Layer 14 of a small transformer language model trained on English Wikipedia (23 layers, counted from 0, width 128).
A neuron adds its activation times its output weights to the MLP's output. To switch it off is to set its activation to zero at one token and run the rest of the model.

Output weights of the MLP neurons that the questions are about. A number n stands for n times 0.0063.
n31: 19 -11 24 3 3 11 -51 2 21 13 10 58 36 35 -19 -16 -24 5 -40 -12 11 -7 -22 12 -13 20 0 42 8 7 5 14 -38 -20 18 11 23 -7 -1 44 15 29 7 -17 -13 8 23 -51 53 -7 29 -42 -4 1 -14 12 34 14 -11 -21 3 -29 30 -65 -32 -16 13 -10 2 -13 13 11 8 -1 24 -20 -15 -57 -29 45 -16 -34 54 -6 -11 -11 9 -10 9 20 -6 22 41 -32 14 10 -28 -11 19 26 -56 34 -10 -62 -20 -23 12 26 -5 -11 -21 2 38 -22 25 -32 -4 6 -16 0 -35 -1 -16 22 -22 5 -20 1
n64: 14 5 9 -29 6 -17 -27 33 -5 17 26 -3 0 10 -9 26 -42 -42 3 -28 1 -3 10 24 32 17 -11 -15 1 -11 5 -7 30 19 -54 23 -23 -14 -26 -63 16 -3 -35 -20 -37 -23 27 0 12 32 5 17 -7 9 13 -11 23 -35 -1 13 -22 -20 12 -3 23 -14 -10 5 -13 6 27 12 -25 19 5 -19 -4 -55 -21 5 6 20 -12 -46 15 -37 -16 23 16 -4 7 -2 -12 56 2 9 25 -8 -13 27 -37 19 11 16 -13 8 -7 19 1 24 -16 -3 47 24 14 -39 41 -34 34 24 6 -10 -12 17 14 -46 3 3
n112: -24 29 46 -14 16 50 -23 6 40 33 -5 0 -9 -19 -32 -8 -15 -17 34 29 7 1 17 -30 -14 -21 -7 6 -9 -14 24 36 -6 34 28 -45 8 10 -24 19 -16 -20 70 -4 8 -3 -8 -28 -13 56 -13 -13 4 29 -40 8 34 3 -26 -39 -10 -7 -39 19 17 -19 -26 34 0 -15 17 18 20 15 -39 10 -5 48 47 2 -14 -27 7 -27 33 9 -6 -18 1 -30 2 0 55 -15 28 2 7 22 5 -10 -3 -1 22 16 27 1 -30 -3 -13 -12 -48 -18 -3 -22 -9 -40 -21 31 -9 28 -16 0 -27 21 -3 -17 -25 -16
n140: 11 5 13 -11 22 46 3 -4 -20 -25 -44 3 -5 8 41 25 22 -65 45 -3 26 -6 -29 32 27 9 3 2 63 40 26 -20 5 -25 6 -2 -8 9 24 -24 4 2 29 -35 66 -12 -21 52 -4 20 -4 -9 -54 -52 -27 -17 -11 -29 -23 -38 -33 -30 53 23 -24 17 38 0 10 -12 -15 6 10 45 -19 -19 -24 -1 5 16 -34 56 2 -13 -5 21 16 6 -17 14 16 22 -40 -39 21 -70 2 2 -28 56 -8 2 -37 60 2 9 -10 2 -9 22 35 -2 -34 -25 -10 5 14 30 -40 35 3 -15 -9 -5 -15 -23 -31 1
n174: -21 -11 -12 13 26 55 47 -32 -22 -15 -15 28 -19 36 -1 32 -89 -6 49 8 -69 -18 29 28 2 -39 40 4 13 8 4 4 -46 8 -3 -5 1 -10 -19 -22 -40 -23 71 -15 -18 -9 31 -3 15 8 -27 34 18 -5 -24 3 26 56 -47 6 -2 23 8 29 48 -37 -19 -48 -8 -46 16 -46 18 8 29 0 -4 23 5 -32 45 -8 -29 -40 8 22 -10 -8 14 12 -44 0 34 2 -36 4 -30 -56 13 -1 10 14 41 3 45 -15 12 7 -33 4 19 -6 13 24 28 -7 3 -36 -21 -14 30 16 37 -29 -3 25 -35 -1
n203: -19 -12 -18 -13 -7 9 -11 -3 1 -6 -1 39 -22 30 -4 -2 -61 -17 43 -11 33 -10 24 -12 -50 -20 3 41 27 18 -22 7 -30 1 -24 14 -6 5 5 -9 22 -5 21 -48 -49 -37 -21 29 15 -2 24 15 14 -16 6 18 19 27 -7 2 0 -22 -26 20 12 -20 -1 30 19 1 -16 13 11 -2 35 -11 -20 20 34 -22 32 -59 20 9 -10 -22 11 -3 45 -11 -19 -24 -1 -4 3 -9 -45 -10 9 -5 7 30 29 -7 12 39 -15 1 -15 2 2 -8 0 26 -16 12 10 -5 60 -17 0 14 -12 -14 1 -39 28 -33
n206: -26 -6 -27 -45 -27 57 -2 -20 -55 -8 14 -36 -17 -40 -24 -58 30 18 -33 53 25 2 -35 -4 -13 9 -20 24 3 -20 15 -26 -19 -1 -28 -31 -32 53 34 21 18 0 -34 -5 1 35 4 -9 -19 4 29 -13 2 29 -1 49 -2 31 66 23 -32 -29 51 -18 3 -26 -4 1 -31 9 -3 39 40 -45 53 4 -19 23 50 -13 13 -29 24 -20 -2 1 34 23 -22 -9 42 32 38 -18 -16 -6 -18 5 3 17 4 5 -19 -3 5 -9 3 -24 -8 -21 8 -10 -22 3 -8 14 -5 19 -27 30 -24 -3 -11 30 8 -25 27 13
n253: 38 20 23 -12 13 -5 -10 -2 -29 -17 11 -37 -35 43 -2 -11 -28 15 26 33 30 12 19 18 -4 15 -2 23 19 26 15 2 -11 -9 -42 -14 15 11 6 -38 51 -60 -30 2 4 4 -19 -34 0 8 -57 36 1 -22 3 -20 43 -6 -32 8 50 23 -10 65 -2 -10 17 -31 19 8 37 1 -24 -20 33 20 -11 11 -15 -5 -30 2 -13 26 -1 27 -42 -4 -6 -6 -10 -13 -16 18 19 -35 -7 -5 -15 -10 8 7 -52 42 32 -5 18 -1 42 -31 20 -34 -29 21 -10 9 9 28 14 -15 1 -27 -49 -28 13 30 4 -3
n377: -9 -17 44 24 9 42 31 -67 35 46 28 2 5 30 -26 13 21 -22 -39 -29 11 -9 25 -12 -10 -29 32 13 -8 -25 -11 -37 23 0 -39 19 54 0 16 -1 30 -18 25 13 26 -14 4 -36 -13 -5 29 -6 -1 -10 -6 21 -31 -33 6 -25 70 -2 35 -9 -3 11 13 19 2 -3 -32 -1 18 -21 -31 -6 1 -5 -17 -7 11 -21 10 8 -10 40 -29 2 25 14 39 34 3 -10 -5 -21 -4 29 0 -25 -65 -8 -15 -20 11 30 -12 -2 18 -21 37 -23 -16 18 -17 4 4 -33 2 -35 33 13 36 -22 -50 -23 -16 5
n389: -31 85 25 4 -62 -47 3 -33 17 19 8 12 -15 -7 22 47 49 -27 9 20 -16 -4 -25 8 17 14 10 52 5 -4 -24 17 -6 -33 -23 70 -23 -46 -24 -30 50 -15 6 5 -2 15 -15 0 -30 -29 7 37 16 7 16 -23 54 -10 18 7 -8 23 -20 -56 -10 -39 4 -4 -22 49 -30 19 56 8 6 -5 -11 2 6 31 24 -12 22 -20 -11 -24 -5 55 24 -8 -7 -38 34 2 22 -33 -6 -3 -35 -14 35 18 8 3 35 -47 -39 20 -22 -46 -21 -30 6 0 -10 -4 39 -4 12 16 8 32 -34 -46 -15 -48 16 -14
n443: 15 13 -35 -9 37 -8 18 -37 21 -18 -4 69 -3 16 -21 29 -44 -6 -27 -23 -7 46 -8 -3 21 -19 -8 6 -35 2 -8 -14 13 -3 -24 8 2 30 3 0 6 -2 -36 -5 -36 62 50 17 -10 37 20 -3 6 -36 7 -13 -22 15 5 34 38 12 46 18 72 -41 -14 -35 -45 -13 30 17 20 2 2 -3 -32 27 5 -52 -10 3 28 5 -24 -37 -13 -16 2 87 17 -1 59 12 -41 18 14 -28 -35 -19 -6 6 39 -37 -7 28 -19 -12 -19 2 31 -32 -32 31 -34 4 -39 -9 6 8 13 -19 -5 -7 -16 27 50 -13
n467: -41 -3 -33 8 -1 23 20 8 -15 -24 10 10 21 -7 12 3 0 38 -31 -4 -12 -11 16 18 1 -16 27 -7 -14 33 -39 17 2 -21 1 -9 17 -2 -3 18 -1 -32 -17 -18 -36 12 56 -48 55 -10 -1 -2 11 31 4 -14 1 12 30 -31 -20 39 20 -9 2 8 12 -1 4 13 -4 1 19 -14 26 -8 34 -23 -16 15 -4 4 24 8 25 -9 -36 -10 37 10 -6 -16 5 3 -17 -23 -8 -38 -4 8 -3 2 -5 -2 20 -11 -8 8 3 -34 -29 12 -35 -27 -4 39 -31 15 12 -31 -2 8 -7 20 -9 10 -11 8
n473: 1 1 -1 35 -19 1 14 -27 21 12 29 -32 20 20 17 -42 -52 -55 36 -34 29 19 15 4 3 14 -17 22 29 15 43 -14 42 15 -1 15 -11 32 -30 -8 -1 11 10 -3 4 -8 -14 -37 -32 -54 4 17 30 -5 8 -13 -24 -14 17 -38 -11 12 10 49 9 -38 -4 -15 -37 -27 14 -15 -22 -7 1 32 0 8 16 1 -15 10 -1 34 2 12 -5 29 -9 24 15 33 17 -2 -94 -1 13 24 4 7 -56 -4 -14 6 13 4 -16 38 33 -20 28 -36 -24 21 12 -10 -9 34 -1 -48 1 15 -6 -19 -14 -23 21 -49
n476: 14 18 16 15 -5 -20 -6 4 4 17 23 8 21 3 -5 24 -10 -1 32 2 -11 -6 17 -11 10 19 13 -26 -34 20 -17 -18 53 -11 -24 -13 -23 6 18 -8 -21 -30 -18 34 -28 -21 -16 -18 15 22 -30 10 2 -14 -15 47 4 20 36 -4 -5 -4 -46 20 43 31 1 20 -12 -32 -40 -3 -27 3 -16 17 27 -8 61 9 21 -26 -63 6 38 -5 -47 -4 -14 8 18 12 30 2 -15 -44 -16 22 9 15 1 49 42 28 16 -34 -15 -12 -10 7 -17 -8 37 5 -14 -21 -42 -44 19 14 -15 -12 -35 -8 -31 15 -11 5
n510: -14 -10 -23 12 -19 3 2 32 -18 13 10 -16 12 -2 20 5 32 -23 22 -2 1 8 -9 -16 -3 0 0 -43 1 10 6 35 -9 -22 3 -19 -30 0 15 7 -16 -39 2 30 15 0 20 28 -24 12 12 -15 42 -6 -42 -9 15 -17 9 -31 -34 6 33 36 -14 -14 6 27 -5 30 -11 -25 -13 -8 19 -7 -20 7 17 -16 1 -42 30 1 -31 7 -15 -26 -6 -10 -22 -5 -32 -33 -2 -8 14 -21 24 33 -9 34 20 -41 52 -1 -29 29 -4 -5 -33 11 18 -20 11 30 -13 3 18 52 1 21 -34 -7 12 24 -6 -25
n623: -35 -25 -13 -36 24 -13 15 12 12 2 6 15 -32 13 -19 5 -58 -14 14 6 -14 -32 -36 -6 27 -27 39 80 -4 16 32 11 -19 -12 -2 -12 8 9 3 -19 -17 14 -51 37 53 -6 11 18 -12 19 14 24 -44 25 50 -15 -15 -24 -34 9 41 41 -31 7 32 0 45 34 42 -13 18 7 -4 -10 -14 1 -24 4 12 10 9 -31 -9 -12 -15 -6 -49 3 -1 18 4 31 -5 24 1 -39 -14 -13 9 -16 26 -32 12 -20 9 20 25 -5 -46 26 -14 14 -17 -11 -50 -13 40 -18 -16 8 43 17 -1 26 9 -2 -30 -28

Each question names a token from some text and the token that comes next. It shows the activations a of the neurons there, in the order above. A number n stands for n times 0.04.

Then comes g, the gradient of the next token's log-probability with respect to the MLP's output, scaled to length 1. A neuron's effect is roughly proportional to its activation times (output weights . g). A number n stands for n times 0.0034.

"r", then "ı"
a: 0 0 0 -4 0 0 0 -3 -1 0 0 -4 0 -1 5 0
g: 0 -62 10 -2 8 1 8 -18 2 -5 -18 -2 27 -7 -7 17 -5 7 23 -68 19 26 -29 -13 19 22 -22 4 -13 -10 7 15 -26 -15 1 -19 -9 -7 33 9 -26 -26 7 -18 29 -31 4 -25 -17 12 -21 4 -17 -8 30 -77 39 38 -4 -25 20 56 23 80 32 -10 16 11 -1 5 22 0 36 -15 12 31 1 -6 28 -41 7 -28 36 -1 -30 32 29 24 20 5 -71 25 -24 4 4 -2 -4 -56 1 22 10 15 -25 -26 14 51 2 -56 10 -40 -4 10 -2 50 -51 23 -17 12 -6 24 11 -43 19 2 1 1 -36 -10
Which neuron, switched off, raises the next token's probability most? n253

" c", then "rown"
a: -3 -1 -4 -4 0 0 0 -1 -2 -1 -1 0 0 -2 -3 51
g: -39 12 5 -5 22 5 -26 -14 32 -13 -11 -4 -18 -11 -3 -20 2 -16 -7 55 21 -20 -24 -16 6 -7 -44 -2 29 56 -58 -6 -31 14 38 4 -16 -29 6 -29 -7 13 57 -13 40 6 20 53 36 38 -18 -7 -30 -18 47 -36 12 22 26 -12 -11 6 -17 -20 6 -25 -10 -38 -38 -23 -36 3 -30 14 -43 -50 13 9 6 11 37 -48 14 5 9 23 -24 -14 25 24 -22 24 -27 -25 -36 8 13 2 -8 3 42 68 -1 -25 -7 14 26 -10 -17 -8 -30 7 -33 -6 15 -13 14 15 -38 62 0 26 5 18 42 41 27 -7
Switching off which neuron hurts the next token most? n623

"ot", then "els"
a: 0 -3 0 0 94 -4 0 -2 0 -4 0 -2 -3 18 -4 0
g: 34 -13 -7 -5 -11 42 -7 -47 -6 0 23 54 32 9 -19 0 -5 21 -3 19 -4 -21 23 -26 6 -34 -18 -33 -22 -76 14 -22 5 3 -37 9 -15 -23 -16 9 -10 59 0 29 16 -24 -42 -26 11 2 6 3 4 9 16 10 1 -5 9 -13 33 -37 -46 38 18 16 50 -2 21 -19 9 -9 -8 15 31 -37 15 7 9 -71 -41 20 -16 -65 28 7 47 36 21 -9 -64 -3 -3 4 7 11 -31 -1 35 23 6 18 22 -3 4 -27 27 -14 24 -42 -18 -34 -40 10 22 0 48 16 5 11 22 42 -22 -24 20 -24 -6 34
Switching off which neuron hurts the next token most? n174

" fl", then "at"
a: -1 -2 -4 -4 0 0 -1 13 -4 38 4 0 -3 -4 -1 0
g: -1 -26 -21 53 -26 -33 -25 13 -44 -20 -18 -34 -5 25 29 -3 2 1 13 -16 32 -1 -3 72 -8 -38 3 10 22 -7 -11 -17 1 -20 6 -12 53 3 -37 -16 -22 -24 44 13 -51 -44 -60 -4 31 -7 -30 23 9 1 -13 -15 15 -5 -36 16 7 6 20 -2 4 -6 24 49 -16 10 -2 45 50 4 4 -58 8 -4 -9 -27 0 -28 -32 41 30 22 27 8 5 23 8 -25 29 -8 -19 -4 22 -19 -43 6 -7 0 9 21 -24 32 -3 -16 -27 -6 16 -37 13 24 93 -23 16 5 53 8 -14 2 -15 -13 -27 3 37 -8
Switching off which neuron hurts the next token most? n389

"y", then "att"
a: 0 21 -4 -1 0 -4 0 -1 -1 0 0 -3 0 0 -3 0
g: 48 -14 -1 -79 13 -32 2 27 -16 -10 -27 -25 -10 22 -3 0 2 20 -3 -45 30 48 7 52 -34 -6 15 -8 5 -4 11 -16 5 -3 -60 20 -22 2 14 9 11 -20 -1 11 -11 -6 -37 40 -13 30 -9 18 -33 38 35 3 -16 48 -16 -1 -31 -26 -8 -21 -13 -1 3 39 -57 -8 39 32 33 -16 10 24 30 -7 7 1 3 33 -37 14 23 17 -38 -15 27 -52 -15 -14 -15 -12 19 -21 -1 -33 23 -43 9 -17 6 -14 -5 -35 -3 -16 -15 -11 51 -9 -7 -11 44 21 10 19 75 32 -19 -16 -12 -1 21 -17 54 -32
Switching off which neuron hurts the next token most? n64

"0", then " Turk"
a: -4 33 10 2 0 4 -3 -4 0 -2 0 0 35 0 0 -2
g: 17 -22 -9 23 10 -15 32 -39 9 -7 29 -41 -38 -21 25 10 2 25 -20 -70 -40 65 24 -16 -35 40 7 -42 -17 22 -14 13 -20 13 38 26 16 -11 28 10 -4 21 36 -36 -51 -37 21 36 -31 10 -17 -2 -10 1 17 -2 34 -3 35 21 -18 9 20 23 6 7 18 -63 -17 -34 -26 -2 -19 -3 22 35 -3 -15 -2 -30 27 36 -7 35 -68 49 -6 -26 -22 39 -25 3 -10 31 -12 13 14 14 -4 17 18 -3 -34 -3 13 43 -2 -4 31 -21 3 -13 -8 -24 -17 -11 31 23 -2 4 2 -49 36 26 2 -35 -27 -29
Which neuron, switched off, raises the next token's probability most? n112

"ually", then ","
a: -2 -2 -4 -2 0 -3 64 19 0 0 -2 -4 -4 12 -3 0
g: 18 -11 -26 -10 9 38 12 -5 -10 -17 -8 21 2 26 -14 -26 -12 -16 -16 -20 12 -11 -35 -20 36 -1 18 12 -19 -6 23 -15 -7 -26 -44 -26 59 -2 19 20 -17 -1 -4 -23 32 24 7 -14 -65 2 -38 32 -33 16 24 -22 8 -11 -17 -38 11 28 -19 -13 1 -3 -30 -5 22 69 -12 10 34 -11 18 27 27 23 23 -42 43 -19 25 -20 -23 6 -20 12 81 9 -10 -8 20 -17 12 -33 -1 -5 -13 -5 16 25 45 -6 30 -27 -50 46 53 5 -9 29 -10 6 -57 19 -32 31 -58 46 -4 19 6 -12 -18 -41 -8 -15
Switching off which neuron hurts the next token most? n206

" small", then " comp"
a: 31 -4 -2 0 -2 0 -2 -1 0 0 0 -3 -3 -4 -1 0
g: 40 34 4 67 -66 0 -23 0 -51 -8 0 -48 48 -1 7 12 -29 -27 24 14 4 -13 1 40 25 9 -68 18 -5 -31 -3 30 -14 19 53 0 15 29 -9 17 43 -10 -5 -14 -54 42 18 -31 -19 16 -7 -31 68 -33 -25 -21 -15 2 -26 24 -26 -32 2 -39 24 10 -15 -11 28 18 -33 -25 -32 17 30 28 26 -19 -4 17 12 -4 13 15 -6 29 -39 -9 34 24 11 -9 12 -12 -19 5 -39 4 28 -9 -40 -9 -30 -11 8 -12 17 -14 3 -10 15 13 34 33 20 -14 -21 29 4 -12 0 -41 14 -43 5 29 -6 0
Switching off which neuron hurts the next token most? n31

"as", then " V"
a: 0 2 0 0 38 0 0 0 -1 0 -3 -4 0 7 0 6
g: 7 3 -16 44 14 -29 -15 -2 47 9 29 -53 -44 21 -3 -14 48 11 -33 24 -8 -20 19 -7 21 -19 -39 -4 -8 5 -21 29 70 31 -6 8 -11 15 19 22 14 38 -2 18 -39 -39 -25 -21 31 8 11 16 22 12 4 9 -48 -25 -1 16 39 -47 -9 13 -20 10 -2 20 -39 -22 14 -24 -16 -21 5 43 -7 -37 -38 11 -28 -24 27 15 -10 -4 -27 -11 31 16 27 3 12 -46 21 -5 9 28 11 -38 7 -40 29 -4 5 47 1 -13 21 23 -27 -22 -14 -42 61 19 55 -45 13 -10 21 10 -15 -10 -18 -35 -51 12
Which neuron, switched off, raises the next token's probability most? n174

"c", then "il"
a: 17 0 -2 -4 -1 0 0 0 -2 -1 0 -4 0 -1 -1 -3
g: -24 22 -58 26 -43 -2 24 38 1 -9 -10 -15 -9 27 -33 -23 5 23 24 24 -48 -7 -12 -37 4 16 3 -3 6 -11 -53 27 -26 -2 -1 -3 -13 9 18 -29 22 51 -1 40 -18 -10 43 -21 -44 -10 -7 -1 3 37 -11 29 13 33 -1 -31 -28 -11 -31 -12 -8 -35 -1 -2 -11 13 -8 13 24 49 27 -11 -36 -7 -11 35 35 -46 -14 -9 -38 -10 58 9 -2 -27 -7 -26 -25 7 -12 40 -29 3 -12 -18 8 48 25 27 18 -9 -19 -15 -23 -13 -65 60 47 48 8 18 45 10 -32 36 -21 -10 -18 26 21 17 10 -12
Switching off which neuron hurts the next token most? n140

"ing", then " that"
a: 11 -4 -1 0 0 6 -3 -3 0 0 0 -4 -4 -4 -3 -1
g: -11 -3 10 -13 -12 32 -1 22 7 15 -17 -15 -46 18 9 15 13 -13 10 -31 29 -27 19 18 19 3 -6 -50 27 17 15 20 20 2 32 -29 40 -8 -38 -31 -1 -11 10 -54 -36 32 -15 -38 -59 -15 23 -4 -37 7 -13 19 16 22 -7 -3 -13 20 -12 -10 -24 33 13 53 -53 8 36 -31 44 -56 -4 -8 26 -17 -17 -37 17 16 -2 -28 38 -18 10 -39 -22 -35 23 -2 -33 -46 -8 40 18 11 -53 -31 18 17 52 -6 11 52 -14 -1 -45 23 13 28 36 28 8 36 -12 13 24 11 -18 -1 11 -27 -3 -15 44 14
Which neuron, switched off, raises the next token's probability most? n31

"ters", then "c"
a: -2 -1 -4 0 0 -4 0 -3 0 -1 0 -3 0 -3 19 0
g: 50 -17 -20 26 -29 -24 -16 -17 -33 13 -9 -14 42 -3 14 -8 -13 -35 -28 25 8 7 -33 38 72 4 16 20 25 -12 -33 16 -21 20 -2 -17 -1 32 11 -9 6 -23 -40 -2 3 60 63 21 35 -43 32 1 85 -16 -59 -20 -22 -4 -4 -13 -14 33 4 19 0 -44 -32 -4 -31 -18 18 19 8 13 -23 -20 -9 -48 2 0 -24 -33 11 -14 -29 -1 2 5 -29 6 19 24 23 -2 -1 45 -19 -6 -13 40 45 27 8 -21 -13 -41 -1 -20 23 -5 2 -7 11 22 -58 24 19 19 -19 -3 6 19 27 -25 0 -32 26 -17
Switching off which neuron hurts the next token most? n510

"\".", then "\n"
a: -4 7 -1 0 0 -4 -1 1 -2 0 -2 -4 -3 37 -4 0
g: 11 -29 47 -32 0 -14 3 -10 23 -48 -3 -20 -6 50 -3 17 23 6 -21 -15 14 -12 8 -4 77 40 31 -10 -10 18 -6 9 29 -29 -36 -8 -3 7 41 15 -13 -20 -22 -22 -19 11 -31 5 -5 19 -53 -23 -42 3 -77 16 15 -17 34 9 7 27 7 -2 16 -2 -1 23 -28 -37 0 -2 4 -31 -38 -44 40 22 16 -2 25 20 30 -45 16 -24 0 44 44 57 34 20 4 -5 -28 26 0 -51 -9 -2 19 19 -1 1 -26 -33 -29 -18 -44 17 20 -30 9 25 -34 -25 12 -5 -10 -4 0 33 27 15 28 5 -43 26
Switching off which neuron hurts the next token most? n476

" el", then " Le"
a: -4 -2 0 0 0 -2 0 0 0 0 10 -1 -2 -4 0 -2
g: 44 7 -27 27 -5 50 -43 -45 36 27 15 0 -41 3 3 -5 -22 19 9 20 -9 78 32 12 -21 -11 -22 -16 -5 -59 -3 38 28 6 24 3 -26 44 -8 -5 -30 11 -17 1 -9 18 -5 -33 18 -25 34 50 -10 7 -24 1 27 -3 20 -2 31 -28 19 14 13 -15 -2 -22 -2 -26 7 -35 -55 -32 13 21 -47 18 22 5 -21 -12 -6 19 -57 -50 -6 5 -17 41 -39 4 -10 -12 16 34 12 20 -18 61 13 31 9 13 34 -3 -11 -24 49 6 -9 -36 9 40 -40 -10 -25 -32 3 1 8 1 20 -22 -8 -41 -4 -13
Switching off which neuron hurts the next token most? n443

"ort", then " f"
a: -4 -1 -4 0 0 -2 -1 20 0 0 0 0 -3 0 47 0
g: -59 24 4 19 -44 -15 -1 40 -9 23 11 -14 -52 -28 -6 -6 14 10 40 30 35 14 33 5 50 15 -14 12 2 -38 -17 3 -19 -22 14 -22 15 68 11 9 27 -5 -21 -12 -25 12 16 3 -19 8 -18 36 26 -15 -6 -38 -4 -13 6 -29 -38 24 -17 17 -2 -48 -34 36 58 26 -27 84 -16 -13 -15 24 -51 7 12 7 19 -1 10 -5 -1 34 2 -12 21 -20 30 -8 -4 -22 17 -20 5 29 -39 -30 -41 -13 -4 2 -9 22 -12 26 -17 17 19 23 6 -26 57 -54 -6 8 -17 34 24 -50 -10 -26 -11 -18 -21 -7
Switching off which neuron hurts the next token most? n510

" new", then "er"
a: -4 -4 9 -1 0 0 -4 -4 -1 0 0 0 6 -3 -3 -4
g: -10 3 16 -22 54 -48 -2 27 -66 -33 -50 11 1 -20 7 -20 -1 13 14 -9 -4 -13 -5 -13 -16 -31 70 27 7 9 18 24 -36 -30 -25 -23 0 -38 -10 19 -21 35 -46 0 -16 -15 -33 23 14 13 0 44 -17 14 0 -24 11 18 20 6 -7 3 -17 -16 0 20 -3 -19 -27 -12 33 -12 11 2 -20 -72 -24 3 -2 10 54 -25 5 6 47 24 3 74 -36 3 -48 54 5 15 10 -28 11 -10 -18 28 63 3 26 -11 31 22 23 47 18 -1 -7 -20 -35 2 -6 11 -11 12 22 2 -14 40 -1 -20 -40 14 1 -18
Which neuron, switched off, raises the next token's probability most? n623

"et", then "gh"
a: 0 -2 0 -4 62 -4 0 0 0 0 0 -3 0 1 -3 0
g: 63 -6 18 3 24 -1 4 -11 -16 -2 3 -7 -6 30 25 -10 -27 -15 30 -12 -9 5 -9 48 28 -2 -83 -15 9 -14 1 -6 -14 23 7 -21 27 -47 -7 -51 11 -19 4 -34 -9 19 -10 -5 8 -29 -22 5 -10 21 15 -6 -3 50 -12 15 1 27 2 13 32 33 14 -27 -22 -6 6 71 -61 -10 10 45 -27 -8 -11 11 5 43 -24 -13 -23 -24 -37 -34 -49 -25 -8 -13 -3 -16 8 -28 16 45 -6 19 19 13 -38 -16 -18 -33 24 15 55 -3 -3 2 65 2 25 -34 12 30 -14 -19 -14 -6 3 -36 -12 69 33 8
Switching off which neuron hurts the next token most? n174

"urs", then " in"
a: 35 0 -1 0 0 -3 -3 38 0 -3 0 -4 -1 -2 4 -1
g: 29 -78 40 -3 10 -3 -24 0 6 -9 -10 11 -49 4 -1 14 15 -27 13 29 -8 -32 21 27 20 25 19 -18 -5 -1 25 -21 37 26 -29 24 9 -3 -3 -11 3 14 -13 5 -6 -18 -35 56 -4 23 36 0 -42 -23 -37 28 22 29 4 -5 3 45 5 -37 -6 23 12 -8 4 16 3 -15 35 2 -16 -31 48 9 -21 -23 29 10 1 -24 1 -9 0 -20 -4 -19 49 -18 15 -23 31 -21 -32 11 21 -10 5 -38 20 8 -2 -64 17 -30 20 -49 7 45 1 -48 12 20 42 -63 6 13 -13 -17 -36 79 6 -21 -41 -22
Which neuron, switched off, raises the next token's probability most? n253

" '", then "ch"
a: 0 9 -4 0 0 -4 39 -4 -1 0 13 -4 -3 0 -4 0
g: 59 41 -38 2 -36 7 -28 -17 14 9 49 36 -17 -53 33 50 -18 -4 29 -18 -16 35 18 -39 34 19 -8 3 -60 -11 49 -29 -15 -62 22 12 11 24 -59 -2 -17 -8 -43 0 15 16 46 -22 -4 27 3 -3 -22 -21 -16 -1 -2 -8 -29 -13 -35 35 35 -18 -5 33 14 5 27 24 -29 -9 -4 24 18 -17 -32 7 -18 -12 -17 -4 -8 21 -11 25 -5 -11 -20 2 25 -47 -34 8 34 -33 -33 2 32 24 3 46 -18 -37 30 -24 50 39 26 -9 1 -18 6 -22 0 8 30 16 23 23 4 -7 2 -15 -19 -29 -16 -6
Which neuron, switched off, raises the next token's probability most? n206

" reg", then "ret"
a: -1 -1 0 0 -1 0 0 -2 0 -4 38 0 -2 42 0 28
g: 2 -45 8 16 1 7 -18 17 -23 12 24 -3 -7 17 5 -10 -18 -10 -1 66 34 3 -31 -31 14 5 -2 12 1 -31 52 -43 16 38 -13 24 39 10 -11 -16 18 -47 -3 -39 -28 -12 53 -10 -4 -10 -11 -11 23 25 16 -11 -4 -18 7 -4 4 24 24 1 32 -37 6 16 34 16 3 -44 -34 -27 -15 -5 -20 5 69 -14 -49 23 37 -12 -18 -10 -4 42 -13 27 45 -30 20 -43 1 -23 28 -18 -55 -20 -4 -9 2 -17 -49 22 23 -1 5 -10 -46 -17 6 13 -9 -30 26 -20 -42 37 36 12 22 22 -52 9 65 3
Which neuron, switched off, raises the next token's probability most? n476

"ol", then "i"
a: 0 -4 0 -3 48 -1 0 0 0 -3 -4 -3 0 -2 -2 0
g: -64 -9 -20 7 58 33 -21 23 16 28 -5 34 -3 37 -23 -10 6 27 -27 -12 -13 14 7 -27 -16 -26 -44 -46 -6 -18 -45 18 5 -50 -27 -40 -5 51 38 -11 -14 24 -14 -12 2 0 -14 -17 -46 -6 41 -30 -32 28 2 -49 28 22 -12 21 11 27 41 17 18 6 32 22 18 -37 -10 -25 -43 -12 -21 -23 29 8 -25 -10 -8 -8 34 37 -2 23 -37 23 -10 22 16 37 29 5 18 -16 -15 -5 71 -26 14 -9 14 14 -27 -44 -13 4 49 -6 -32 18 -2 -1 35 -3 -8 25 20 -31 -8 -2 -9 -4 -3 -25 40 27
Which neuron, switched off, raises the next token's probability most? n174